Layer 6 of a small transformer language model trained on English Wikipedia (9 layers, counted from 0, width 64).
A neuron's activation on a vector x is GELU(weights . x + bias), where the dot is the dot product.

Input weights of the MLP neurons that the questions are about. A number n stands for n times 0.0022.
n12 (bias -0.055): -99 -179 -116 -6 -126 16 116 11 -81 2 33 30 -144 10 76 -25 85 111 81 -47 -20 85 45 67 -201 -47 125 75 -138 226 -9 -87 154 -61 -59 -52 17 77 89 -62 -71 171 -111 65 -71 135 110 -249 66 -230 27 -63 1 73 -39 115 -134 5 102 93 144 -210 -139 237
n14 (bias -0.142): -24 -188 -40 99 1 -40 90 -149 73 66 -286 40 -312 -391 39 20 -3 -83 -40 92 -18 -43 141 -45 128 135 -32 -73 -28 246 81 23 -104 -27 50 -224 -18 12 229 -88 -43 -128 83 -15 77 -22 37 247 250 159 92 -72 -45 -79 -48 -135 88 -8 90 -71 196 77 -41 13
n31 (bias -0.004): 56 126 11 108 -17 -132 68 -74 -30 23 176 -14 -20 40 -31 -74 120 -69 -73 30 107 -107 -33 48 -135 223 -43 -38 -46 -86 49 -82 -27 -45 46 9 -12 37 74 -56 -133 54 -42 -108 -28 152 73 56 -106 -6 29 53 -49 78 91 15 163 -142 52 78 -102 -181 -97 4
n36 (bias 0.001): -23 14 -159 98 -52 -100 133 199 37 -84 -74 156 -103 161 63 -70 13 -12 151 64 13 29 118 89 -232 -78 -77 -5 124 -28 -169 82 -118 -73 -15 49 -49 -79 163 147 203 9 -29 173 119 -146 -52 70 18 84 -142 57 -204 -117 1 -205 219 -16 -199 58 -99 -32 -92 48
n39 (bias -0.093): -178 -279 -118 99 -96 -36 -110 -70 -82 -38 -42 125 36 36 41 -12 -129 66 86 107 67 -66 -41 40 -254 -108 5 96 -2 209 -205 167 123 184 101 -39 -96 5 76 28 -50 55 49 146 217 88 140 16 -21 -142 52 -17 -160 -76 19 20 -164 65 -54 55 -6 132 -131 11
n60 (bias -0.064): 74 -16 -121 16 -60 -126 -25 -39 -96 2 130 -23 76 -10 -106 120 29 46 -67 -37 -57 -100 -60 -7 -223 105 -10 -105 -170 -99 -62 32 -63 -78 128 -5 23 102 53 45 26 -56 37 108 82 104 68 52 203 62 170 22 -92 152 -25 160 45 -179 -48 82 -3 -126 -122 56
n61 (bias -0.036): 94 139 5 27 340 0 28 -77 -121 -78 9 77 27 -30 -155 -5 229 90 -49 -148 -52 -53 -34 212 88 -76 54 -30 -30 102 -125 336 -16 -45 -8 -26 -86 -5 -118 58 -64 -73 57 25 -124 -76 198 -30 -33 -121 190 -8 -207 -66 -67 20 -58 204 -190 -163 19 21 -78 116
n87 (bias -0.045): 50 117 2 -95 54 214 -65 -142 70 -4 67 -21 27 157 83 -41 16 48 -24 -157 -76 22 -155 -95 74 -29 -73 -33 68 -13 -9 -45 -187 74 55 -13 229 112 -73 -92 163 60 -24 35 138 -11 89 133 -159 -178 55 -52 -7 -144 -96 -186 -10 86 -72 -37 119 -50 -257 257
n99 (bias -0.023): -250 -48 69 14 110 39 -33 212 11 14 -107 -6 -85 -170 271 -39 -145 140 -24 -102 -89 67 23 192 95 -145 131 -7 1 -97 154 110 23 -57 -17 -41 -245 164 189 -43 9 -19 -195 -1 82 39 154 86 -41 -18 -6 -29 -38 -22 -284 82 -9 194 14 150 -266 -6 -61 -31
n109 (bias -0.055): 100 -96 -161 -68 -77 -180 -72 -84 -48 -39 -227 135 157 -150 271 86 3 -28 -248 62 27 8 30 113 -44 139 12 -40 113 -110 -56 50 -90 67 -10 -28 83 -63 165 32 14 -62 -159 27 195 22 -134 180 126 -95 41 95 -118 79 -147 69 38 228 -86 -161 169 -122 -59 120
n113 (bias -0.009): 0 -67 73 118 -118 -120 -3 -31 -128 117 -87 14 -40 39 173 34 -130 220 -150 7 9 222 162 -108 91 -149 44 -91 -34 13 -115 130 19 44 -139 -107 84 -121 142 -114 2 269 -226 -12 12 -134 -134 -63 -2 -317 146 -108 -12 163 -36 -37 -92 -82 338 84 22 270 -81 81
n115 (bias -0.148): 47 1 -33 8 -169 106 142 -112 57 -148 46 350 170 -8 -167 46 36 6 -188 -45 -79 87 101 -29 -240 -179 179 71 128 37 -115 148 -18 223 77 -164 -83 -104 -130 -35 -176 -87 -100 214 131 -59 -37 62 -16 -136 -112 56 83 -22 -122 -104 22 -162 25 68 139 195 -125 197
n116 (bias -0.097): -320 -45 133 -156 -91 -109 129 -243 -146 -162 114 30 185 145 -107 256 -19 216 -54 -151 135 92 -33 150 -19 -104 -17 -44 -25 103 -47 62 -182 -46 77 69 -46 26 -185 11 -60 24 25 159 100 -140 201 -86 -197 105 129 141 -19 -19 -49 54 -90 -106 -131 197 85 -122 33 238
n119 (bias -0.043): -124 136 59 -6 173 98 -246 90 -98 32 -153 -25 127 175 71 -53 -274 32 22 -149 -100 -6 -55 -46 14 -13 238 227 27 -191 -16 12 140 -12 117 -216 -68 128 -34 87 206 -171 -90 -79 36 112 186 3 -3 -14 -115 -97 -183 54 90 111 -4 -18 181 27 -34 -200 34 -134
n123 (bias -0.071): -174 -160 353 -113 7 59 55 -67 -29 11 5 148 129 -26 -143 100 33 -95 50 -20 -62 10 -65 -17 168 -392 129 66 -4 -85 -44 -1 -123 133 167 -127 -197 8 80 -50 107 23 -96 0 -150 -32 5 119 -1 45 41 8 -43 65 78 98 47 -29 -107 105 -65 -36 -38 138
n129 (bias -0.072): -96 -6 195 -15 79 115 -157 -31 -89 -53 76 -117 -89 68 -155 -83 103 166 118 117 -80 -67 -27 57 -283 -174 12 -202 -81 97 167 207 -323 204 -296 -165 34 18 31 -127 103 35 18 478 0 -21 -17 3 106 75 -53 -4 26 -26 -3 91 -178 252 -160 -131 137 -84 24 172
n141 (bias -0.078): -163 -105 -156 107 -56 30 114 34 -33 -68 55 24 86 33 -120 -19 -11 9 112 -36 -60 127 67 180 44 20 75 -295 103 32 -9 -52 32 -36 60 -178 89 159 -60 71 -75 103 32 -78 215 -37 65 109 -239 -203 125 171 84 -134 -39 -255 32 -95 -40 25 17 -10 -147 113
n143 (bias -0.026): 183 53 -84 -97 67 -101 -45 35 -86 -40 7 148 181 -76 -66 34 57 61 -131 195 2 -93 -72 -31 -194 -1 -82 12 42 189 -25 -44 -42 -96 -127 -33 64 46 125 -117 31 -79 -130 -43 -124 148 -80 296 -130 134 8 39 148 -90 -122 -125 -78 272 -28 54 -12 70 -128 140
n153 (bias -0.027): -70 46 104 117 20 -37 7 -106 -48 -48 -57 -51 166 -87 132 -148 -72 108 -152 133 -36 213 122 -124 -204 -152 -142 128 -35 10 -181 -90 48 -71 2 166 -257 -71 -11 -13 -83 164 -83 32 91 -169 87 61 31 -32 -45 96 158 -78 -11 18 25 113 115 72 -71 130 -83 139
n154 (bias -0.077): -136 -186 -106 4 30 -70 -164 70 -133 94 -73 4 79 51 156 -13 30 72 -44 -131 -147 15 60 4 -69 -197 -139 -60 192 -142 -88 -333 33 -74 106 -106 -53 9 230 -45 30 65 -43 191 -22 191 61 -81 117 -54 39 42 -164 3 -44 53 78 187 65 110 153 218 -59 33
n172 (bias -0.027): 117 187 -88 210 102 67 -65 -117 -34 48 110 -102 109 -8 -104 1 -112 -58 21 -38 170 326 -104 64 -93 -127 131 -58 17 139 8 -77 -135 -198 10 -18 172 199 -94 148 -47 62 3 17 -65 41 -136 32 -58 -224 -129 -68 -74 -27 74 12 -120 -89 -54 -78 0 -144 115 264
n176 (bias -0.000): -34 -141 61 34 -84 -176 25 108 -73 150 90 61 141 -58 13 79 146 99 -88 -43 -68 125 192 83 -162 -167 -34 -118 -95 28 -41 1 -81 128 -23 -94 -91 -270 4 49 114 131 57 -3 69 30 185 130 -152 23 -56 5 112 -169 -32 -6 -86 166 -162 23 -36 23 4 -173
n186 (bias -0.140): -44 154 129 -41 -55 -59 27 -142 139 -33 170 28 314 -36 -149 -1 -25 89 21 -248 78 -86 -79 -51 -147 40 -96 -15 139 -52 -261 -220 86 44 99 -51 85 -45 -50 12 178 -67 212 91 -84 -113 152 -35 -182 51 11 143 92 -32 -140 -254 84 -129 -118 140 209 218 -66 -6
n197 (bias -0.008): -36 -75 10 -14 -128 -79 -77 -99 239 -2 -116 81 161 -1 42 12 119 89 -164 -72 30 -9 26 -74 104 -37 63 -92 -131 -65 -96 -25 -200 247 143 338 -23 177 58 -280 -88 -132 2 58 95 1 -132 -100 142 12 155 -116 -89 108 -359 60 -67 56 -56 179 -118 81 34 125
n239 (bias -0.075): -67 -83 -42 90 -2 249 73 117 -173 62 118 -3 -97 73 -40 107 -93 16 -183 -106 3 28 -69 -71 -284 -48 -72 -35 -88 -144 -42 146 -87 58 -35 -67 -4 -27 182 -170 100 97 121 137 57 -202 227 262 114 -63 222 91 17 189 -69 64 33 -80 -175 -47 -4 -128 -64 -21
n254 (bias -0.044): -63 -111 46 -24 -30 68 -134 -67 -98 -3 136 -157 186 -55 -67 -104 216 7 46 97 26 75 119 158 140 36 64 -54 -95 -18 103 31 -67 -31 -122 -172 -145 -289 87 48 -94 78 -42 82 17 -105 -124 -166 -8 -117 206 252 -58 147 -101 193 -160 25 -16 94 260 -114 -154 148

Each question shows a token from some text and the vector x that enters the MLP there. A number n stands for n times 0.0098.

" \"": 24 31 -74 71 108 -2 -28 72 -144 -29 -161 83 -69 -57 -8 116 114 -121 -113 -37 10 -129 -81 26 162 -51 47 36 -69 18 267 -61 137 -30 -20 86 24 -98 -161 121 -224 77 100 159 -153 5 133 61 106 -66 -80 224 32 84 -33 22 34 -107 -37 73 -126 -180 -136 24
Which neuron lights up most? n61

" did": -5 83 -25 101 15 -69 -95 56 -18 160 -76 45 -148 -11 18 1 45 50 -74 36 -79 -159 -122 86 109 -127 44 -125 -22 -125 104 47 -45 122 -125 149 34 22 -26 -14 -9 -31 -76 314 -190 -95 191 -24 53 -134 -21 99 -74 245 110 35 -40 5 -117 69 -153 -152 113 46
Which neuron lights up most? n129

"ed": 13 173 40 155 2 -69 -176 68 -41 -9 171 62 -98 58 -41 -91 111 -27 -76 -51 17 -184 -152 6 167 -248 11 16 70 -75 -127 2 -44 51 -95 184 106 26 -62 41 -42 51 85 279 -34 59 33 106 -21 -76 31 132 16 58 45 -60 37 -90 -136 30 -270 -94 16 -42
The most active neuron and its activation: n61, at about 2.6

"-": 148 13 -60 36 -123 33 -156 -79 -74 -70 74 88 -14 -57 3 71 93 -15 -111 79 75 -76 -98 11 104 -191 83 103 -133 37 143 -102 209 51 -98 70 -77 5 -171 -110 -93 93 61 161 -75 32 201 47 -162 181 -8 130 45 139 -68 60 -75 -96 -52 135 -176 -115 -88 6
Which neuron lights up most? n116

"g": -110 14 17 172 -57 -152 -202 40 -158 167 0 22 -113 74 159 72 85 47 -81 -52 39 -134 57 28 13 -1 -60 126 37 -61 -13 -153 76 6 -85 209 -85 -54 42 -33 169 44 -15 154 -47 125 185 4 -64 -283 -1 81 42 121 -21 46 -13 -153 50 71 -133 -101 -129 -28
Which neuron lights up most? n154

"esc": -14 192 -31 117 -27 -59 -113 -120 -83 -22 40 170 26 6 -49 31 157 145 -175 58 -52 26 -117 -232 -54 -49 -54 161 -69 -96 25 40 172 63 -104 157 -5 -150 122 -9 -69 173 12 120 -48 -86 63 157 -37 -190 -49 82 140 -25 57 -88 -49 -26 21 48 -206 -117 15 81
Which neuron lights up most? n153

" Peter": 35 78 -113 228 -119 -95 -177 115 16 -34 111 52 2 56 -37 135 -69 -58 -143 -31 120 -20 -115 -32 130 17 -34 25 -184 -168 154 -139 12 -77 137 20 -32 8 134 109 -10 -21 -17 70 20 -157 -2 135 103 158 -147 -6 -11 134 114 137 48 -218 38 -57 -133 -135 -30 -30
Which neuron lights up most? n60

"il": 85 112 70 139 0 -177 -126 125 -168 93 165 24 -55 -40 83 -3 80 -12 -115 -111 32 -9 5 -76 41 -94 -96 52 -31 50 -97 -27 -62 165 -75 15 70 -187 140 -31 -44 65 -37 168 -23 -42 36 49 -107 65 68 299 120 -28 -30 5 -98 -189 -155 157 -218 10 -33 13
The most active neuron and its activation: n176, at about 4.9

" p": 67 -66 73 109 -97 35 -49 29 103 59 -27 90 -162 -24 75 12 306 -23 -207 148 -48 -65 -230 44 -122 -44 150 137 -126 -40 1 -41 7 -29 15 -91 -123 15 53 56 -76 179 -113 12 -87 68 183 51 110 -58 -4 72 96 124 -81 -24 -28 -49 -21 84 -146 -234 -57 30
The most active neuron and its activation: n12, at about 5.1

"it": 31 65 4 208 -47 -136 23 -13 -38 67 36 15 -51 62 42 31 8 14 -57 -62 15 -22 -2 58 48 -123 -66 29 13 -87 -204 40 -27 103 -94 152 128 128 33 5 -1 203 50 130 -76 -41 142 54 -264 -24 140 81 144 -43 -43 -156 -4 -120 -74 125 -335 -44 -178 6
Which neuron lights up most? n141

"ars": 162 108 1 202 42 -21 -118 11 62 -5 17 46 -61 151 -58 40 -34 -165 -75 1 74 -74 -55 200 141 -59 175 -81 30 -140 18 50 88 -11 -83 -33 -2 72 101 -82 -21 -67 47 35 -62 -90 41 -17 -32 54 -34 78 112 18 41 -41 15 -40 -98 109 -478 -11 -50 -143
The most active neuron and its activation: n99, at about 3.3

" inc": 208 29 19 28 -90 -4 -129 96 53 -6 67 33 32 39 107 25 271 49 -134 0 -65 -59 -164 25 -88 -167 -150 118 -46 38 -22 80 21 138 -168 -29 64 -39 3 -115 -115 122 -130 127 29 65 182 182 -32 -41 -16 112 26 38 -142 1 -65 48 -55 72 -185 -220 -123 54
The most active neuron and its activation: n143, at about 5.2

" contin": -54 41 1 59 -83 -197 -124 -32 87 79 1 264 -6 78 128 56 92 -89 -194 -6 45 -196 -58 97 -17 -56 5 15 35 -69 -34 -64 114 124 -13 21 129 -74 57 -45 -72 113 -144 75 -208 -57 124 214 85 -192 102 207 -65 -10 -16 -54 118 -101 -135 -22 -31 -53 50 -47
Which neuron lights up most? n109

" ": 80 154 -116 -8 -37 21 -237 114 9 -84 -3 81 -17 51 30 56 111 -38 -151 -14 163 -192 4 174 -32 28 -71 97 -142 -8 225 -151 56 19 -9 41 52 -127 -160 -35 -45 288 1 13 -208 -89 15 -3 28 34 89 123 26 2 -61 168 -14 -160 -16 -28 80 -93 -28 -55
The most active neuron and its activation: n254, at about 3.5

" |\n": 5 -55 -173 250 -53 91 -104 -30 75 20 105 115 -65 -3 83 77 -74 -112 -96 124 -59 -125 -200 29 219 109 21 54 -177 -98 21 -15 0 -37 -124 120 95 -83 -53 -16 -154 -26 105 183 -108 88 142 -21 -56 54 44 32 -103 27 4 193 -64 -67 -28 128 44 -170 32 -140
The most active neuron and its activation: n60, at about 2.5

"ge": 30 6 -101 230 -22 -97 -144 -9 -82 -6 25 53 90 115 54 37 99 65 -173 88 -43 -8 35 176 245 -66 -78 34 -46 -75 23 24 -71 -61 -85 11 137 49 -87 -38 -5 55 -16 -57 84 -141 204 90 -75 -14 0 249 -6 6 7 31 -136 -122 -13 85 -335 -56 -85 -88
Which neuron lights up most? n141

"ire": 84 -24 -159 308 -123 -2 -35 81 -20 52 70 79 -136 35 -120 57 19 56 -132 -97 113 79 1 -4 48 141 -112 -28 -95 -59 51 99 62 42 -8 28 232 42 104 -238 -67 92 74 18 -84 82 -12 29 -103 -17 -100 -43 11 84 165 94 -53 -117 91 -112 -203 -87 -38 -197
The two highest activations, in order: n31, n239

"th": -23 82 -50 91 -17 -61 112 18 -7 94 -9 100 -207 6 43 -34 99 -44 -142 -89 -81 -83 -97 -2 217 -77 15 118 -112 -267 -28 -42 72 -8 22 125 -62 -6 -22 84 176 284 6 95 -8 -35 115 227 -193 -6 -27 66 -11 -7 -34 -55 -39 -140 48 122 -175 13 -122 -29
Which neuron lights up most? n99

"ings": 123 63 -1 245 -4 -116 -207 152 -104 -6 0 57 28 127 20 -15 93 -100 -30 42 120 19 -55 1 197 -232 9 9 -115 -174 -12 68 -133 148 1 -9 -137 6 39 -116 -43 124 25 117 -120 -84 42 -28 42 -10 87 174 -101 135 74 55 34 -32 -65 14 -237 -132 26 -100
The most active neuron and its activation: n123, at about 4.2

" could": -137 48 -16 -25 25 17 -36 48 -114 182 -25 13 -182 116 53 -31 55 -25 -13 123 -3 -127 -82 76 86 -152 39 -103 -92 -117 30 32 -70 49 -153 87 -6 11 -113 5 -75 -20 -47 295 -115 -60 162 26 -63 -173 39 143 29 236 167 145 17 -52 -58 60 -201 -57 153 -24
The most active neuron and its activation: n129, at about 4.9

",": 77 56 -56 134 -1 83 -134 12 -70 147 123 62 102 26 112 -88 -3 -126 -153 32 28 -10 -131 79 296 -95 -15 -29 -77 -107 -43 -61 -42 54 41 16 -65 -31 -159 -59 -75 31 -36 330 -75 -56 160 97 27 -33 -4 143 -64 63 -94 121 -175 -63 -60 84 -129 -160 -37 75
The most active neuron and its activation: n254, at about 4.2

"ly": 29 106 -61 171 62 -52 -164 31 -65 120 -36 22 -23 157 -10 130 -66 -41 -102 86 -36 -99 -161 71 190 -159 -38 40 20 -146 -69 -14 39 34 45 -17 10 -64 -112 -15 -49 143 -38 184 48 53 185 73 62 -114 11 84 -134 172 119 184 -51 -118 -52 -110 -211 -206 18 -64
Which neuron lights up most? n119

"ot": 64 94 -7 147 -30 -126 -158 -13 -117 -26 21 162 -170 147 -9 89 126 -96 -128 87 64 15 77 -80 64 -158 70 54 -171 50 -194 -24 -1 195 12 16 58 -93 8 -158 -119 92 -15 104 -62 98 -62 152 -84 1 103 -15 -78 183 -57 85 37 -68 100 68 -185 115 -115 -138
The most active neuron and its activation: n113, at about 6.1

"ar": 95 14 113 166 11 -197 19 -4 -150 260 214 47 -55 25 50 36 10 128 -161 -43 210 -66 -52 4 75 -123 -67 -40 1 59 -168 -48 17 122 71 136 45 -5 -12 -70 -21 -34 -14 18 -94 -26 154 69 -59 -22 -79 20 88 52 -41 35 -115 -184 -69 21 -282 119 -99 -102
The most active neuron and its activation: n176, at about 3.9

"s": 2 92 -19 185 -1 -15 -73 80 -5 -49 -29 81 24 127 -35 31 115 17 -59 216 30 -61 -90 115 210 -116 113 2 -31 -288 -93 -142 -10 63 -86 82 -157 -46 -35 9 -127 9 17 149 -85 -3 90 126 -45 -22 81 188 38 1 5 80 -7 -42 -78 -39 -332 -117 42 -80
Which neuron lights up most? n123

" Max": -6 54 -21 78 -41 -72 26 46 -62 -8 160 112 -140 81 -22 15 41 -194 -116 53 85 32 -161 7 61 83 50 3 46 -155 -62 -75 -31 29 101 24 132 24 3 94 -141 -7 77 171 -74 -11 76 161 181 -27 -140 33 147 148 -86 42 -86 -175 50 -13 -371 -131 -65 -31
Which neuron lights up most? n31

"ily": -67 137 -11 149 86 -8 -131 -6 -168 143 126 -46 44 115 -53 -32 126 -67 -73 103 7 -61 -101 -33 119 -192 -55 -6 -11 3 -61 14 -55 51 -69 -23 29 -68 -125 113 -73 -61 106 201 -45 14 95 61 60 -69 53 78 -7 55 224 93 -5 -75 63 -29 -409 -144 25 -54
The most active neuron and its activation: n172, at about 2.8

" w": 9 57 36 180 -61 -88 -19 12 24 111 -80 205 -105 53 -66 -21 157 -39 -224 73 118 45 -104 70 -2 79 60 23 -138 13 46 -88 -18 42 -36 -48 -85 -26 7 51 -118 108 -121 157 -57 8 220 78 -92 -80 -4 52 -184 271 -152 66 -45 -71 -68 4 -125 -217 140 4
The three highest activations, in order: n31, n239, n12

" le": 201 18 116 155 -31 -165 -79 -23 -56 135 65 10 -183 99 -56 -3 295 -9 -189 -60 72 36 -67 -124 -63 -89 -64 21 -170 -12 12 2 -146 50 -93 -20 106 -30 -44 0 -195 154 -3 91 123 95 118 67 103 1 -34 87 -171 142 21 66 -112 19 4 -22 -116 -137 70 12
Which neuron lights up most? n129